Layer 10 of a small transformer language model trained on English Wikipedia (16 layers, counted from 0, width 96).
A neuron's activation on a vector x is SiLU(gate . x) times (in . x), where the dot is the dot product.

Input weights of the MLP neurons that the questions are about. A number n stands for (n - 500) times 0.0011.
n34 gate: 389 390 650 320 615 207 454 454 546 706 673 766 415 521 280 410 475 504 447 479 539 479 414 457 625 393 413 461 532 940 446 551 521 532 630 402 402 464 521 539 587 489 643 461 507 582 433 539 348 455 528 493 433 567 279 717 438 301 518 465 450 426 385 585 677 414 507 608 368 542 575 567 568 536 416 448 328 331 542 558 451 223 434 693 674 331 447 410 475 551 528 416 650 517 335 424
n49 gate: 488 492 616 548 396 356 703 606 402 409 557 417 433 584 147 794 571 488 535 439 823 605 464 452 551 445 310 292 281 343 449 532 672 374 778 448 516 349 547 457 604 681 685 725 417 322 426 465 564 553 554 605 422 562 399 476 338 276 602 504 433 578 436 335 457 528 484 589 693 659 575 606 662 496 492 732 449 460 304 500 487 333 531 238 524 428 277 718 512 609 430 516 307 557 647 661
n61 gate: 578 611 602 493 572 585 528 594 555 413 561 487 483 430 306 451 632 697 486 365 646 603 669 423 483 382 606 431 381 576 515 543 466 420 641 352 373 608 497 479 595 507 510 421 583 476 675 466 712 388 365 647 413 414 767 493 489 472 556 637 469 521 843 427 517 472 697 388 500 579 528 521 263 276 706 561 291 609 334 662 722 374 480 465 583 482 359 615 570 326 369 459 602 608 524 362
n62 gate: 609 465 348 676 599 441 412 589 565 457 519 389 407 695 353 453 658 398 349 526 655 286 488 391 496 345 439 435 594 612 538 674 607 504 613 465 580 336 531 403 367 318 500 595 306 376 672 462 350 411 829 565 561 439 466 593 357 772 639 596 956 569 313 492 412 840 430 629 391 473 547 392 562 520 548 367 457 523 277 437 264 500 561 615 543 488 316 703 516 638 569 420 500 508 590 417
n63 gate: 462 624 556 204 836 710 589 596 564 575 514 435 654 421 489 727 568 569 560 563 607 408 572 654 493 575 416 614 392 635 407 547 306 386 426 609 553 421 412 564 581 573 472 479 697 411 426 687 395 601 444 451 668 493 486 365 379 642 332 535 363 352 561 625 479 677 354 553 575 447 673 422 385 489 632 636 213 630 422 569 557 409 437 518 514 410 557 446 625 300 712 299 521 403 644 434
n131 gate: 555 367 409 684 575 611 412 512 392 496 300 357 516 660 669 711 613 443 488 567 758 444 508 516 492 536 520 432 504 665 605 541 616 315 596 447 353 594 440 310 540 327 279 468 609 710 472 325 537 563 480 702 424 328 544 432 380 201 472 456 630 504 683 532 616 545 472 472 751 325 524 444 617 607 380 366 516 561 75 725 513 341 744 418 548 565 608 553 293 352 97 619 476 473 614 574
n176 gate: 433 746 635 471 671 521 697 617 532 391 370 705 682 343 351 508 674 484 565 591 180 572 664 349 216 362 408 705 615 710 852 541 540 427 614 418 680 373 436 342 293 434 571 576 638 557 388 372 451 618 476 420 500 311 492 585 517 747 439 476 320 396 557 662 500 455 496 735 577 620 667 520 573 649 297 433 655 643 456 677 206 564 571 459 423 508 508 374 284 368 600 492 690 417 512 594
n178 gate: 528 289 361 597 737 652 566 192 508 683 549 444 671 657 500 496 471 310 629 703 463 660 660 349 792 417 267 566 382 488 482 449 652 571 582 445 599 655 451 642 647 389 288 791 650 517 710 804 348 496 707 389 483 549 767 500 513 758 791 558 651 631 492 554 372 395 512 602 513 631 437 558 471 534 521 345 437 185 413 572 695 553 268 602 483 424 364 500 492 615 434 631 492 589 542 520
n213 gate: 451 645 451 535 594 516 439 600 580 377 507 636 442 623 370 322 435 383 374 478 584 640 574 655 234 396 413 359 306 385 320 437 378 500 628 601 432 496 572 427 523 669 680 432 134 627 697 420 383 356 890 526 480 370 618 619 472 367 604 546 423 500 628 439 431 624 473 504 477 315 574 485 488 343 567 508 527 605 95 500 479 523 188 398 488 667 328 608 593 641 527 542 331 571 562 437
n220 gate: 410 555 391 414 646 557 555 589 496 648 489 258 493 601 496 878 500 425 563 605 300 412 511 455 347 637 515 548 372 689 605 401 412 448 608 331 654 620 493 530 536 481 460 299 370 560 529 335 489 543 522 485 349 511 489 481 573 511 207 628 407 482 710 355 622 403 356 733 232 551 485 360 679 272 359 478 448 455 552 470 401 358 754 576 674 327 434 399 545 402 371 566 344 496 287 572
n259 gate: 604 622 376 568 838 432 535 472 453 421 423 402 627 309 524 958 563 516 496 643 603 566 516 496 234 682 500 677 500 689 500 670 567 299 537 592 652 548 375 456 508 480 535 772 429 417 395 676 327 661 569 500 512 645 504 496 496 568 338 441 500 422 552 453 665 324 516 492 361 333 472 520 433 387 569 535 520 296 500 383 783 407 716 371 591 864 751 612 436 520 480 652 535 304 500 465
n266 gate: 394 536 303 712 484 802 396 367 660 476 621 519 424 461 384 768 448 533 532 645 524 425 451 593 633 637 417 500 313 681 570 377 779 408 408 378 655 516 372 427 358 401 767 282 302 403 488 528 598 450 535 698 348 504 496 283 301 610 673 397 492 524 731 456 388 703 628 393 460 480 634 284 585 220 488 492 480 610 656 210 569 722 480 636 528 708 416 395 585 529 456 699 665 371 476 492
n291 gate: 445 399 517 291 476 468 465 518 713 458 490 487 398 473 395 546 637 625 395 387 444 368 362 458 507 507 648 591 493 497 763 285 656 521 474 390 317 468 608 500 503 719 308 586 507 514 528 590 357 603 243 555 434 611 562 552 439 457 570 524 549 728 366 556 629 553 294 758 451 673 465 724 486 439 446 531 525 656 416 575 504 393 630 529 553 479 302 701 659 403 257 548 548 401 542 745
n307 gate: 470 667 433 581 489 458 515 489 530 557 456 478 466 474 523 439 530 415 640 374 789 459 458 554 466 428 253 417 442 333 475 481 775 428 374 485 564 420 530 565 541 321 429 425 287 580 402 496 434 635 467 242 603 421 421 553 222 666 728 658 741 695 412 538 440 634 310 384 466 511 511 455 557 570 543 388 446 707 708 361 549 717 474 819 390 500 715 688 366 570 496 294 507 533 791 677
n350 gate: 500 276 485 591 537 454 634 324 377 560 759 615 650 551 511 402 575 458 571 584 541 596 690 598 583 654 666 522 500 552 533 324 552 504 742 614 474 496 660 221 644 696 434 363 504 624 133 615 660 582 522 603 531 292 707 436 415 420 474 348 606 182 424 425 377 383 740 393 696 378 511 294 534 577 458 555 360 348 575 572 408 563 533 531 590 496 541 526 481 722 485 330 522 500 485 493
n372 gate: 423 575 337 556 473 452 618 306 429 346 284 454 500 435 468 468 536 440 567 508 365 563 652 444 333 480 422 248 392 705 573 670 370 417 389 560 347 328 516 587 496 415 752 656 718 166 531 617 323 467 496 434 421 649 324 757 639 419 567 437 596 340 660 587 343 468 417 543 341 753 648 393 397 301 504 500 109 640 512 278 623 543 508 237 385 472 500 512 679 496 661 606 403 508 564 585
n379 gate: 411 595 455 580 606 576 430 550 401 388 403 635 363 524 492 454 620 281 417 238 388 598 596 242 496 620 175 393 458 508 531 386 537 512 268 429 541 341 467 600 532 602 662 488 425 633 586 549 496 513 803 590 721 344 627 508 462 639 272 557 354 406 538 583 603 834 240 602 309 467 467 665 587 199 415 654 184 450 525 227 390 476 540 428 694 529 615 425 699 466 471 868 419 488 629 516
n34 in: 406 472 426 388 577 315 461 347 582 532 455 592 486 576 539 658 529 732 411 427 721 394 410 310 461 418 272 564 417 699 558 423 366 614 344 366 500 399 450 464 574 354 325 482 536 224 518 535 475 582 521 648 560 475 507 432 603 442 493 465 626 577 313 668 801 482 443 297 518 507 583 528 468 493 306 399 374 522 773 475 462 591 360 803 557 410 532 338 507 292 525 398 322 684 482 476
n49 in: 478 871 626 607 323 542 455 523 537 500 467 500 432 511 583 379 327 389 312 357 714 155 492 557 402 526 685 743 542 324 267 469 634 301 696 462 444 333 396 243 677 612 493 422 492 315 526 563 412 586 515 318 500 526 541 564 434 580 515 541 640 622 485 598 489 625 560 596 579 633 272 346 462 620 677 644 492 409 519 443 488 419 390 550 429 691 526 451 405 427 392 545 743 284 580 559
n61 in: 500 537 420 483 377 555 520 280 544 503 460 458 466 402 361 579 693 645 554 583 544 276 678 514 568 544 547 426 565 453 574 299 658 382 673 273 293 493 510 449 513 517 563 443 300 602 483 423 648 500 589 433 539 520 597 422 591 466 507 701 596 594 524 466 537 603 564 537 541 667 462 412 364 622 406 181 370 558 483 559 674 550 321 621 337 394 268 719 578 680 601 323 510 500 630 500
n62 in: 493 563 321 564 581 746 459 265 511 709 500 511 556 489 533 462 537 580 586 595 530 607 375 496 466 388 555 255 515 470 484 264 541 396 593 591 397 556 223 534 778 538 598 452 788 201 338 426 637 757 362 445 238 648 614 347 504 231 478 341 398 353 459 552 481 523 526 416 541 449 583 630 459 424 745 591 485 500 711 663 436 467 631 611 444 447 463 534 309 515 533 507 569 522 293 496
n63 in: 493 602 525 482 572 345 268 580 522 456 649 472 281 549 573 423 405 400 460 493 624 320 662 687 401 427 514 674 411 475 532 656 312 445 508 359 399 563 164 679 561 448 678 554 566 354 504 514 452 523 628 496 641 583 518 500 361 522 573 511 592 443 390 577 533 677 700 299 569 780 460 638 540 575 676 278 485 518 355 255 356 593 518 623 598 762 431 456 434 292 695 414 414 631 496 440
n131 in: 242 446 379 570 571 426 489 409 554 442 366 337 475 339 775 452 467 614 786 645 399 529 361 730 653 395 689 359 529 706 843 648 575 717 477 518 375 460 536 405 493 615 372 639 649 613 421 604 533 542 595 753 606 443 697 594 306 541 359 543 650 629 606 565 500 471 435 578 551 464 489 543 649 407 519 464 445 562 496 588 481 532 659 404 558 386 594 540 606 481 417 489 411 366 416 736
n176 in: 497 699 532 439 391 641 496 557 482 297 587 497 350 427 215 630 685 573 596 604 482 274 580 421 590 375 570 671 565 397 372 303 468 275 611 587 570 309 259 640 479 511 427 461 539 428 264 553 507 452 423 532 638 426 705 439 225 554 482 444 424 532 669 571 436 302 443 654 425 423 514 425 410 610 416 307 601 464 557 500 588 525 497 467 411 399 404 277 672 511 330 338 500 285 565 455
n178 in: 523 480 403 569 607 642 639 415 622 599 732 484 323 437 629 575 599 452 527 454 418 544 555 442 425 469 517 612 665 707 570 444 648 510 369 624 577 510 571 623 670 559 503 637 613 387 742 574 424 290 530 507 336 385 567 653 504 625 640 651 551 584 548 537 405 369 622 420 596 533 524 690 305 409 629 473 610 545 530 479 595 761 387 500 384 393 564 291 384 632 642 678 447 593 411 278
n213 in: 517 483 462 532 410 532 396 489 430 679 432 430 458 402 664 617 679 454 563 551 426 521 525 606 567 528 441 458 521 619 580 532 361 546 518 411 628 514 552 363 431 471 263 455 697 595 670 493 439 456 178 462 827 403 403 493 522 764 251 465 426 545 553 293 267 394 517 404 609 679 369 469 577 363 471 668 511 518 601 514 313 828 623 629 507 429 497 627 553 514 354 611 442 347 433 524
n220 in: 469 399 297 457 562 568 580 444 500 381 654 611 602 418 279 450 475 518 318 377 405 503 482 567 440 458 593 521 482 472 767 443 517 542 533 539 600 673 403 567 648 453 284 355 591 511 497 739 529 511 438 320 397 622 601 437 789 464 493 649 504 528 514 265 615 674 447 345 651 562 500 563 630 518 457 700 719 748 626 418 530 655 548 400 791 504 378 404 560 615 535 438 569 701 567 568
n259 in: 523 469 503 404 497 669 253 354 490 446 576 484 687 362 666 558 690 469 459 503 323 497 304 490 425 500 627 341 421 626 448 497 524 367 479 497 406 579 392 493 574 517 656 513 582 531 574 631 327 699 596 513 418 554 762 537 647 420 670 328 376 517 462 657 378 827 422 490 517 557 455 534 442 517 347 306 657 445 598 445 355 142 517 573 599 528 507 579 586 521 456 490 607 596 527 474
n266 in: 570 739 511 540 563 551 624 400 628 410 618 325 443 594 286 518 572 620 353 500 479 344 464 540 619 518 408 532 370 543 375 613 663 547 295 344 298 392 525 407 493 551 707 475 346 773 500 472 340 541 528 743 590 514 316 479 426 464 726 525 403 401 384 615 564 536 428 437 421 437 540 554 687 471 478 672 457 717 361 551 726 620 465 672 629 496 582 265 219 559 699 468 468 437 572 535
n291 in: 396 440 507 403 504 558 341 518 447 493 569 326 261 428 546 363 675 424 607 618 575 525 608 554 410 418 349 578 446 489 461 493 295 561 660 366 176 392 588 618 630 482 381 553 543 647 405 362 395 288 406 465 545 419 465 400 412 282 300 440 561 461 417 486 493 568 290 518 375 581 651 656 564 218 354 469 425 594 653 544 611 416 430 566 165 688 472 424 593 551 454 493 706 663 637 507
n307 in: 392 577 632 561 609 435 617 463 446 382 471 510 658 539 386 517 550 370 332 490 406 623 531 656 551 483 695 396 490 584 445 500 467 560 294 626 560 541 427 530 546 651 562 460 500 358 334 493 479 535 434 622 746 547 620 570 559 705 241 360 558 513 747 594 380 541 775 411 615 483 337 641 551 452 452 460 527 452 450 476 539 235 385 589 557 568 310 385 497 692 523 623 665 474 442 271
n350 in: 497 432 551 428 452 493 304 503 461 338 522 395 617 506 597 461 490 388 429 393 390 385 598 246 555 633 475 755 588 639 391 543 426 342 476 589 586 539 513 539 630 460 411 341 649 568 503 692 602 344 513 251 239 567 542 338 433 319 724 398 399 666 562 406 574 536 490 481 328 621 467 565 432 570 497 551 432 467 410 431 545 672 453 474 438 313 487 461 415 345 487 510 414 349 614 500
n372 in: 268 322 486 629 314 507 483 379 493 421 681 516 603 410 555 406 521 395 414 517 903 395 643 597 514 459 497 503 552 301 279 651 309 452 529 371 422 563 541 434 317 426 436 527 569 400 262 442 451 752 483 341 550 449 554 473 291 391 362 531 500 419 604 510 271 577 462 429 476 486 517 473 659 655 507 253 628 566 569 402 393 364 574 634 541 486 459 552 386 556 585 554 402 443 587 416
n379 in: 511 727 470 360 299 453 335 454 235 504 552 422 558 444 289 430 600 504 408 707 569 667 730 368 341 384 390 343 395 431 680 650 397 381 308 602 393 609 439 678 379 697 338 386 438 581 633 508 406 540 590 352 448 492 439 515 544 492 689 416 683 606 395 770 354 582 454 424 399 576 453 515 488 520 650 319 609 710 638 186 706 523 636 196 384 418 607 554 512 591 618 542 470 515 310 560

Each question shows a token from some text and the vector x that enters the MLP there. A number n stands for (n - 500) times 0.0061.

"2": 404 569 336 579 432 359 336 517 384 511 499 397 661 474 581 317 544 643 514 407 359 328 532 520 439 444 612 567 530 380 466 545 302 619 386 492 514 468 703 515 440 529 671 387 701 489 416 390 581 553 484 635 601 602 346 405 586 601 495 488 344 541 630 540 490 535 448 441 299 757 510 420 512 547 445 347 651 458 446 520 527 666 615 426 430 648 545 552 519 515 366 349 577 269 782 472
The neuron with the highest activation: n372

" ": 564 450 211 522 432 570 421 461 517 547 340 480 644 344 689 403 575 665 370 433 563 448 368 556 375 486 491 601 458 328 595 599 188 543 435 585 690 548 603 465 545 731 538 429 495 545 578 345 496 397 677 576 603 510 299 503 416 479 429 481 458 615 622 426 633 534 417 529 495 523 409 463 561 532 500 281 584 530 550 311 419 588 591 444 437 534 477 621 587 471 410 643 514 582 699 350
Which two neurons fire most, strongest first? n213, n379

" Vis": 681 462 346 284 706 424 493 402 442 401 581 625 601 514 582 474 398 573 463 515 487 455 564 403 551 645 641 417 431 471 486 598 466 482 516 570 501 547 458 589 455 547 471 345 736 462 655 593 638 389 446 586 403 404 408 345 614 415 532 469 683 423 637 376 196 476 466 647 448 551 456 312 509 500 427 501 492 498 458 459 406 511 442 681 547 572 365 397 375 596 487 549 660 530 568 418
The most active neuron and its activation: n350, at about 0.95

" to": 483 613 513 484 538 473 517 442 375 419 439 545 584 548 626 532 525 464 417 469 381 530 424 436 487 482 454 457 491 607 555 586 562 411 493 394 472 471 353 564 585 684 400 571 473 597 642 487 628 140 563 617 387 431 671 561 468 530 474 398 628 359 537 609 528 703 439 494 491 641 338 526 464 520 540 522 580 366 474 387 551 522 652 679 438 489 557 583 488 482 475 493 493 485 738 263
Which two neurons fire most, strongest first? n379, n178

" found": 247 764 505 257 562 566 437 425 684 436 421 402 513 378 560 521 517 653 450 270 462 321 336 604 473 507 510 406 459 399 464 450 621 516 596 616 511 450 593 600 513 461 513 574 470 417 443 541 556 296 552 705 460 464 430 486 486 661 423 443 502 292 587 482 472 439 569 507 495 429 448 513 408 436 394 470 407 407 635 356 534 654 529 685 600 639 515 584 551 572 515 350 579 369 553 385
Which two neurons fire most, strongest first? n266, n307

" opp": 322 638 457 326 393 548 554 477 647 573 482 470 571 573 521 615 436 491 345 372 557 370 376 352 529 679 811 333 405 342 471 470 620 438 609 614 472 557 458 515 577 670 554 447 475 636 395 373 564 375 470 538 396 552 374 421 625 471 583 457 501 447 446 325 294 366 517 572 500 457 475 547 569 624 556 425 368 406 642 336 367 577 502 631 699 586 566 569 535 542 489 490 464 402 452 481
The neuron with the highest activation: n49

"1": 455 563 162 473 443 398 301 545 389 567 493 402 609 521 483 302 606 597 667 422 316 578 478 584 259 562 626 485 478 397 410 414 345 560 485 462 545 399 553 686 476 618 423 423 633 512 520 359 634 549 392 538 552 463 314 377 471 549 207 519 418 522 501 584 449 497 557 419 315 556 455 491 446 639 343 319 638 398 520 423 539 407 525 439 557 569 511 636 539 523 355 479 554 503 612 484
Which two neurons fire most, strongest first? n266, n178

" symb": 592 449 518 167 518 478 408 542 444 451 443 600 568 428 595 278 557 416 459 391 529 616 572 423 364 611 479 382 598 411 513 478 452 418 584 489 573 468 378 521 338 655 517 583 423 418 466 622 639 491 425 617 435 230 432 539 695 411 491 373 534 480 567 523 286 525 572 580 561 600 451 472 450 594 464 520 604 383 541 325 419 503 459 736 531 652 462 510 443 496 410 432 566 678 488 509
Which three neurons fire most, strongest first? n266, n131, n178

" that": 351 522 473 347 618 498 581 423 502 468 494 485 687 490 670 487 589 666 512 469 328 549 363 357 449 580 513 320 635 607 483 584 522 460 604 531 520 529 383 412 549 516 497 584 419 569 535 398 493 167 443 612 441 484 596 527 622 597 341 404 533 430 739 521 498 654 439 490 522 583 608 416 439 509 537 457 555 451 435 464 662 613 541 548 489 596 609 615 588 500 586 417 504 622 605 402
Which three neurons fire most, strongest first? n259, n61, n49

"ree": 378 536 641 424 518 487 545 492 569 402 464 514 487 525 636 278 465 747 400 542 511 547 231 462 305 525 741 371 577 492 401 600 507 632 547 515 687 447 454 706 498 584 514 449 571 530 634 455 420 352 536 521 558 405 529 429 662 539 375 473 629 721 491 536 459 473 493 335 356 547 414 454 549 424 435 518 558 315 508 490 590 707 539 571 562 367 665 612 635 504 540 400 495 436 567 418
The neuron with the highest activation: n266

"4": 447 626 546 459 393 417 550 622 578 552 504 536 578 331 539 485 499 703 471 345 430 388 587 374 634 321 623 622 379 489 385 689 465 694 601 463 697 663 405 460 508 457 634 405 505 447 576 484 499 409 376 632 378 537 351 499 564 505 474 345 466 432 670 616 633 640 641 332 498 657 549 435 655 446 457 482 660 319 509 492 648 619 598 636 485 476 532 466 585 584 522 415 559 374 516 506
The neuron with the highest activation: n266

" The": 468 461 441 362 410 388 397 559 582 387 544 354 480 506 549 457 535 480 489 502 361 447 470 474 462 536 598 638 590 402 546 583 465 621 655 563 513 498 635 588 554 665 412 496 564 458 521 442 531 171 447 396 471 325 528 395 603 663 501 482 470 446 527 401 435 548 419 575 394 556 496 421 545 570 454 457 561 564 408 435 637 722 460 567 513 590 715 738 535 566 443 579 416 287 578 568
Which three neurons fire most, strongest first? n291, n34, n213

" or": 461 619 466 505 587 430 573 377 406 760 636 736 499 468 445 315 597 485 442 511 447 561 279 619 388 527 455 572 423 542 526 626 458 441 587 475 591 598 464 627 648 593 478 565 487 560 478 511 483 235 443 746 421 420 489 521 616 623 456 476 574 315 695 482 555 526 531 501 475 389 478 549 405 553 436 445 529 483 355 499 674 472 415 695 553 513 440 469 523 423 609 410 478 433 597 429
The neuron with the highest activation: n178

" without": 511 599 471 287 685 521 526 538 422 647 441 600 589 465 564 519 560 618 435 484 511 397 482 580 408 365 515 451 571 576 625 599 703 498 510 527 449 599 465 608 592 728 596 506 472 503 519 422 636 261 462 518 478 252 429 531 538 531 450 345 576 251 659 733 479 596 525 488 503 630 401 613 427 555 423 554 514 503 470 343 618 566 581 620 428 671 612 542 504 469 475 454 480 449 595 471
Which two neurons fire most, strongest first? n63, n379

" of": 509 431 451 573 349 431 495 458 452 561 328 538 400 692 523 441 565 428 476 658 478 396 376 516 561 544 735 608 623 377 549 406 515 513 405 638 482 536 643 578 496 511 656 509 464 515 379 594 611 299 404 366 524 273 588 324 536 574 351 420 583 550 565 348 592 611 294 461 548 582 355 622 543 544 369 594 549 362 430 470 517 773 646 605 410 426 464 710 445 667 401 469 565 468 633 564
The neuron with the highest activation: n350

"9": 509 564 331 478 469 497 431 470 355 536 499 407 518 547 627 346 575 686 532 455 437 402 512 537 247 717 693 529 428 505 285 504 285 609 559 658 501 423 657 641 472 453 499 526 723 418 395 403 604 526 349 465 483 516 379 553 491 709 529 532 357 556 539 416 568 552 525 495 430 480 469 552 469 550 398 397 634 428 523 489 589 456 731 496 599 551 441 594 418 678 488 485 580 335 679 430
Which three neurons fire most, strongest first? n259, n34, n266

" the": 472 507 467 409 569 397 512 410 546 481 512 339 466 411 578 461 525 549 538 392 473 509 430 479 483 493 461 494 543 387 495 633 445 542 662 453 450 578 459 561 561 747 426 629 583 378 551 473 550 75 604 515 509 355 413 542 507 673 511 437 486 415 550 418 497 499 451 533 467 489 601 486 519 615 421 440 596 579 485 452 665 569 454 590 517 497 608 537 445 540 463 482 449 377 451 528
Which two neurons fire most, strongest first? n178, n213

" was": 284 666 597 362 580 523 578 452 566 558 436 480 508 451 635 622 514 630 421 436 421 430 464 501 418 355 418 441 290 607 498 608 470 476 608 466 622 560 436 645 526 604 556 565 614 434 616 450 584 202 723 497 488 407 463 440 514 526 460 491 560 440 706 582 608 523 597 672 460 664 305 561 415 492 478 408 479 577 625 456 555 485 512 658 545 528 500 611 454 525 511 304 447 348 441 458
Which three neurons fire most, strongest first? n63, n61, n34

" product": 312 535 565 319 558 362 539 441 462 513 453 594 488 417 466 353 341 630 323 495 592 452 315 359 558 615 576 434 425 255 480 717 566 589 636 538 440 565 469 608 524 531 618 442 556 496 531 317 638 348 481 578 367 396 478 379 556 516 449 333 533 491 610 454 384 409 486 603 610 458 321 390 626 586 558 464 495 385 455 442 620 453 444 691 517 559 516 439 583 471 520 284 516 386 664 561
The most active neuron and its activation: n178, at about 0.48

" were": 581 517 446 553 197 378 445 692 454 437 413 398 640 612 529 464 670 573 600 650 406 579 410 590 448 361 639 866 431 551 482 607 604 440 558 521 520 385 630 476 463 547 601 529 600 456 379 328 495 394 632 506 667 408 345 439 611 434 589 511 572 430 598 607 447 597 638 607 281 532 363 590 504 471 466 264 499 348 621 534 479 553 498 485 531 548 588 670 390 624 536 385 428 447 570 457
The neuron with the highest activation: n176

" d": 656 584 408 365 512 298 424 478 619 513 513 475 564 388 527 431 434 526 419 415 577 481 265 593 626 549 646 203 472 462 495 468 543 499 504 374 592 386 495 739 565 664 582 455 338 549 561 426 500 525 449 403 507 416 397 541 637 422 478 428 397 412 547 504 150 382 425 554 477 557 383 530 476 577 522 430 735 470 331 511 504 467 601 588 551 485 332 647 518 614 458 466 510 441 528 418
The neuron with the highest activation: n213

"ol": 533 573 760 371 423 507 462 387 345 378 382 592 396 473 559 301 279 557 564 652 590 421 353 369 433 652 564 504 500 495 572 541 614 448 541 506 662 591 367 543 440 716 647 624 409 675 469 456 629 485 383 605 552 502 360 324 520 476 570 266 700 496 587 481 545 559 357 525 511 593 491 586 495 548 367 596 601 516 608 440 524 480 681 612 481 534 566 548 457 529 287 247 599 543 498 474
The neuron with the highest activation: n178

",": 497 527 477 437 556 468 650 508 449 510 690 563 593 473 475 532 589 640 465 366 387 490 287 613 436 388 705 386 551 410 466 545 497 416 706 453 567 710 522 501 523 596 589 486 495 511 602 500 581 250 332 636 497 478 434 437 649 585 316 537 492 483 624 513 503 605 480 524 484 475 559 518 491 459 480 378 597 464 530 566 714 520 739 467 492 562 665 697 412 484 401 323 384 473 506 520
The neuron with the highest activation: n220

"%": 502 555 332 514 203 390 469 662 488 527 569 463 643 382 523 285 669 642 594 507 326 503 379 517 482 492 391 782 505 463 447 608 462 530 439 453 595 394 573 521 539 510 542 413 533 586 363 451 609 422 560 611 484 590 301 538 709 512 656 455 365 519 714 586 511 645 640 498 435 512 483 396 545 489 373 338 598 316 396 469 479 678 493 459 537 525 543 706 392 523 528 434 361 446 650 306
The neuron with the highest activation: n291

" cl": 488 684 562 348 455 451 424 331 488 530 425 416 378 596 592 397 440 624 462 289 428 626 432 331 504 622 583 275 441 533 441 477 581 523 497 489 592 427 412 690 491 597 484 523 473 535 586 354 480 385 486 644 517 667 441 541 579 481 549 472 637 380 464 477 246 534 439 747 400 413 414 550 447 393 678 437 664 421 559 501 406 544 584 659 525 407 478 543 467 640 492 470 627 330 558 451
Which three neurons fire most, strongest first? n62, n379, n63

"apt": 340 639 421 470 477 580 564 535 339 527 589 595 570 411 505 378 487 551 458 439 551 397 118 377 569 602 538 378 472 428 551 593 343 547 664 593 449 625 560 714 496 606 441 468 400 612 592 412 600 510 459 548 606 420 407 543 438 670 602 356 641 380 631 297 332 312 385 444 507 507 416 502 636 516 517 562 377 428 459 435 487 481 522 668 468 534 517 370 563 668 559 310 641 480 481 474
The neuron with the highest activation: n307

" line": 581 542 642 281 578 524 515 577 565 381 343 600 596 388 501 393 529 642 479 505 435 371 450 417 472 559 459 430 663 396 550 581 466 459 640 448 388 442 412 783 410 695 441 301 653 435 460 561 493 411 507 626 591 494 348 471 657 483 305 503 672 592 643 510 513 420 538 492 493 434 242 426 618 567 406 324 535 436 320 454 576 601 546 686 582 425 409 566 504 616 608 432 558 430 658 447
Which three neurons fire most, strongest first? n176, n178, n61

".": 362 534 463 396 534 359 536 376 610 442 392 620 567 441 490 535 505 512 427 259 419 404 406 413 606 462 517 459 456 510 489 762 487 441 681 572 464 605 401 681 701 631 530 499 439 455 660 377 649 290 564 655 510 423 534 613 518 650 458 578 483 489 663 383 480 591 558 599 583 529 531 362 414 631 403 420 641 512 470 483 630 570 671 589 498 625 678 620 428 529 522 384 377 510 592 523
Which two neurons fire most, strongest first? n61, n291

"r": 308 683 588 503 537 337 327 429 398 429 570 444 682 596 377 404 568 517 599 569 427 511 257 426 483 490 351 434 347 482 463 551 459 452 513 600 487 381 554 700 524 595 529 400 510 705 507 478 373 514 554 489 562 403 413 465 677 465 373 498 542 541 481 396 218 545 520 444 498 474 454 525 599 486 451 493 628 359 602 557 490 452 423 631 702 437 584 613 469 643 271 555 667 647 656 558
Which three neurons fire most, strongest first? n307, n379, n213

"0": 400 535 341 483 408 289 453 383 410 563 333 439 639 519 628 422 596 490 345 457 496 492 486 507 532 554 552 396 473 360 371 467 294 378 471 578 504 388 614 690 613 547 633 464 592 530 280 403 543 593 517 636 558 557 399 348 523 666 496 519 367 465 518 623 462 442 432 523 494 704 508 448 640 601 356 403 648 350 475 477 640 652 684 415 620 627 556 542 557 592 398 428 550 317 676 429
Which three neurons fire most, strongest first? n372, n178, n259

" older": 511 492 445 387 253 294 427 591 602 568 448 576 777 510 503 329 539 474 538 460 489 526 320 598 458 514 766 704 724 515 551 370 489 499 482 474 583 540 592 589 466 551 557 438 542 625 549 452 531 370 552 518 579 467 472 503 561 525 386 367 793 457 561 461 502 770 512 499 407 522 353 463 559 408 524 404 621 361 543 477 569 540 629 707 525 522 619 497 388 653 437 410 353 436 645 430
The neuron with the highest activation: n307

" |": 505 431 263 389 433 409 501 470 482 439 410 481 551 554 476 582 480 507 558 555 558 510 674 514 639 333 448 542 489 384 299 588 413 527 481 563 433 521 476 649 540 833 431 602 552 554 464 408 458 368 403 621 296 548 484 471 633 646 409 388 415 540 498 442 467 566 604 609 441 582 529 586 594 449 490 469 624 492 617 418 641 664 611 661 501 630 434 556 423 521 327 383 610 470 401 436
The neuron with the highest activation: n291

" as": 415 708 565 553 475 551 626 476 562 688 435 673 604 619 547 518 564 486 477 481 439 616 335 634 617 470 542 624 534 329 523 464 526 444 598 468 639 500 435 606 588 641 557 582 496 432 480 325 608 175 570 639 454 379 524 437 607 567 495 375 444 365 637 536 657 556 587 464 528 507 535 492 485 488 505 524 557 481 524 421 682 525 543 629 424 529 511 659 417 519 496 362 513 500 576 430
Which two neurons fire most, strongest first? n372, n61

" M": 523 391 436 424 535 431 445 447 435 372 569 555 358 487 490 507 597 579 460 452 442 393 474 399 574 594 464 469 558 413 549 488 288 548 564 477 481 526 420 771 586 527 579 526 578 500 603 363 508 529 492 637 368 508 301 507 487 650 438 446 498 579 492 647 28 618 663 435 543 425 487 536 425 565 328 476 613 519 587 498 481 534 547 569 480 349 309 474 522 634 363 535 580 500 566 626
The neuron with the highest activation: n291

" at": 569 519 466 348 709 411 516 568 501 404 409 537 326 529 506 751 642 455 417 533 383 356 382 624 433 484 667 633 569 576 475 545 518 468 527 541 284 507 653 555 452 632 506 383 605 511 439 585 769 271 582 553 505 283 509 306 539 529 462 433 344 553 592 392 482 468 487 535 491 525 449 581 607 459 577 478 687 477 450 483 538 612 621 598 447 521 471 608 572 695 445 456 622 398 572 557
The neuron with the highest activation: n291

"col": 521 623 467 390 430 572 408 469 427 522 428 511 463 560 496 510 489 489 496 474 479 583 267 467 488 317 450 457 513 549 525 445 402 567 505 467 452 593 365 521 588 646 394 704 420 484 375 423 623 485 469 723 416 409 409 272 552 495 673 497 607 555 480 274 286 506 470 560 487 426 263 360 375 627 617 415 546 483 637 368 366 632 619 603 636 467 492 320 603 473 583 529 558 379 430 226
Which two neurons fire most, strongest first? n62, n291

" roles": 345 696 630 286 408 430 631 475 487 550 416 529 650 532 512 462 379 677 464 407 607 519 350 453 638 521 613 611 460 288 539 542 523 556 711 348 587 399 439 532 496 537 565 470 563 358 451 366 526 276 470 555 440 518 355 477 538 433 429 413 428 567 707 424 638 634 617 461 622 555 500 441 479 480 315 499 532 339 539 444 570 598 484 642 460 486 501 551 487 542 467 350 654 541 745 423
The neuron with the highest activation: n49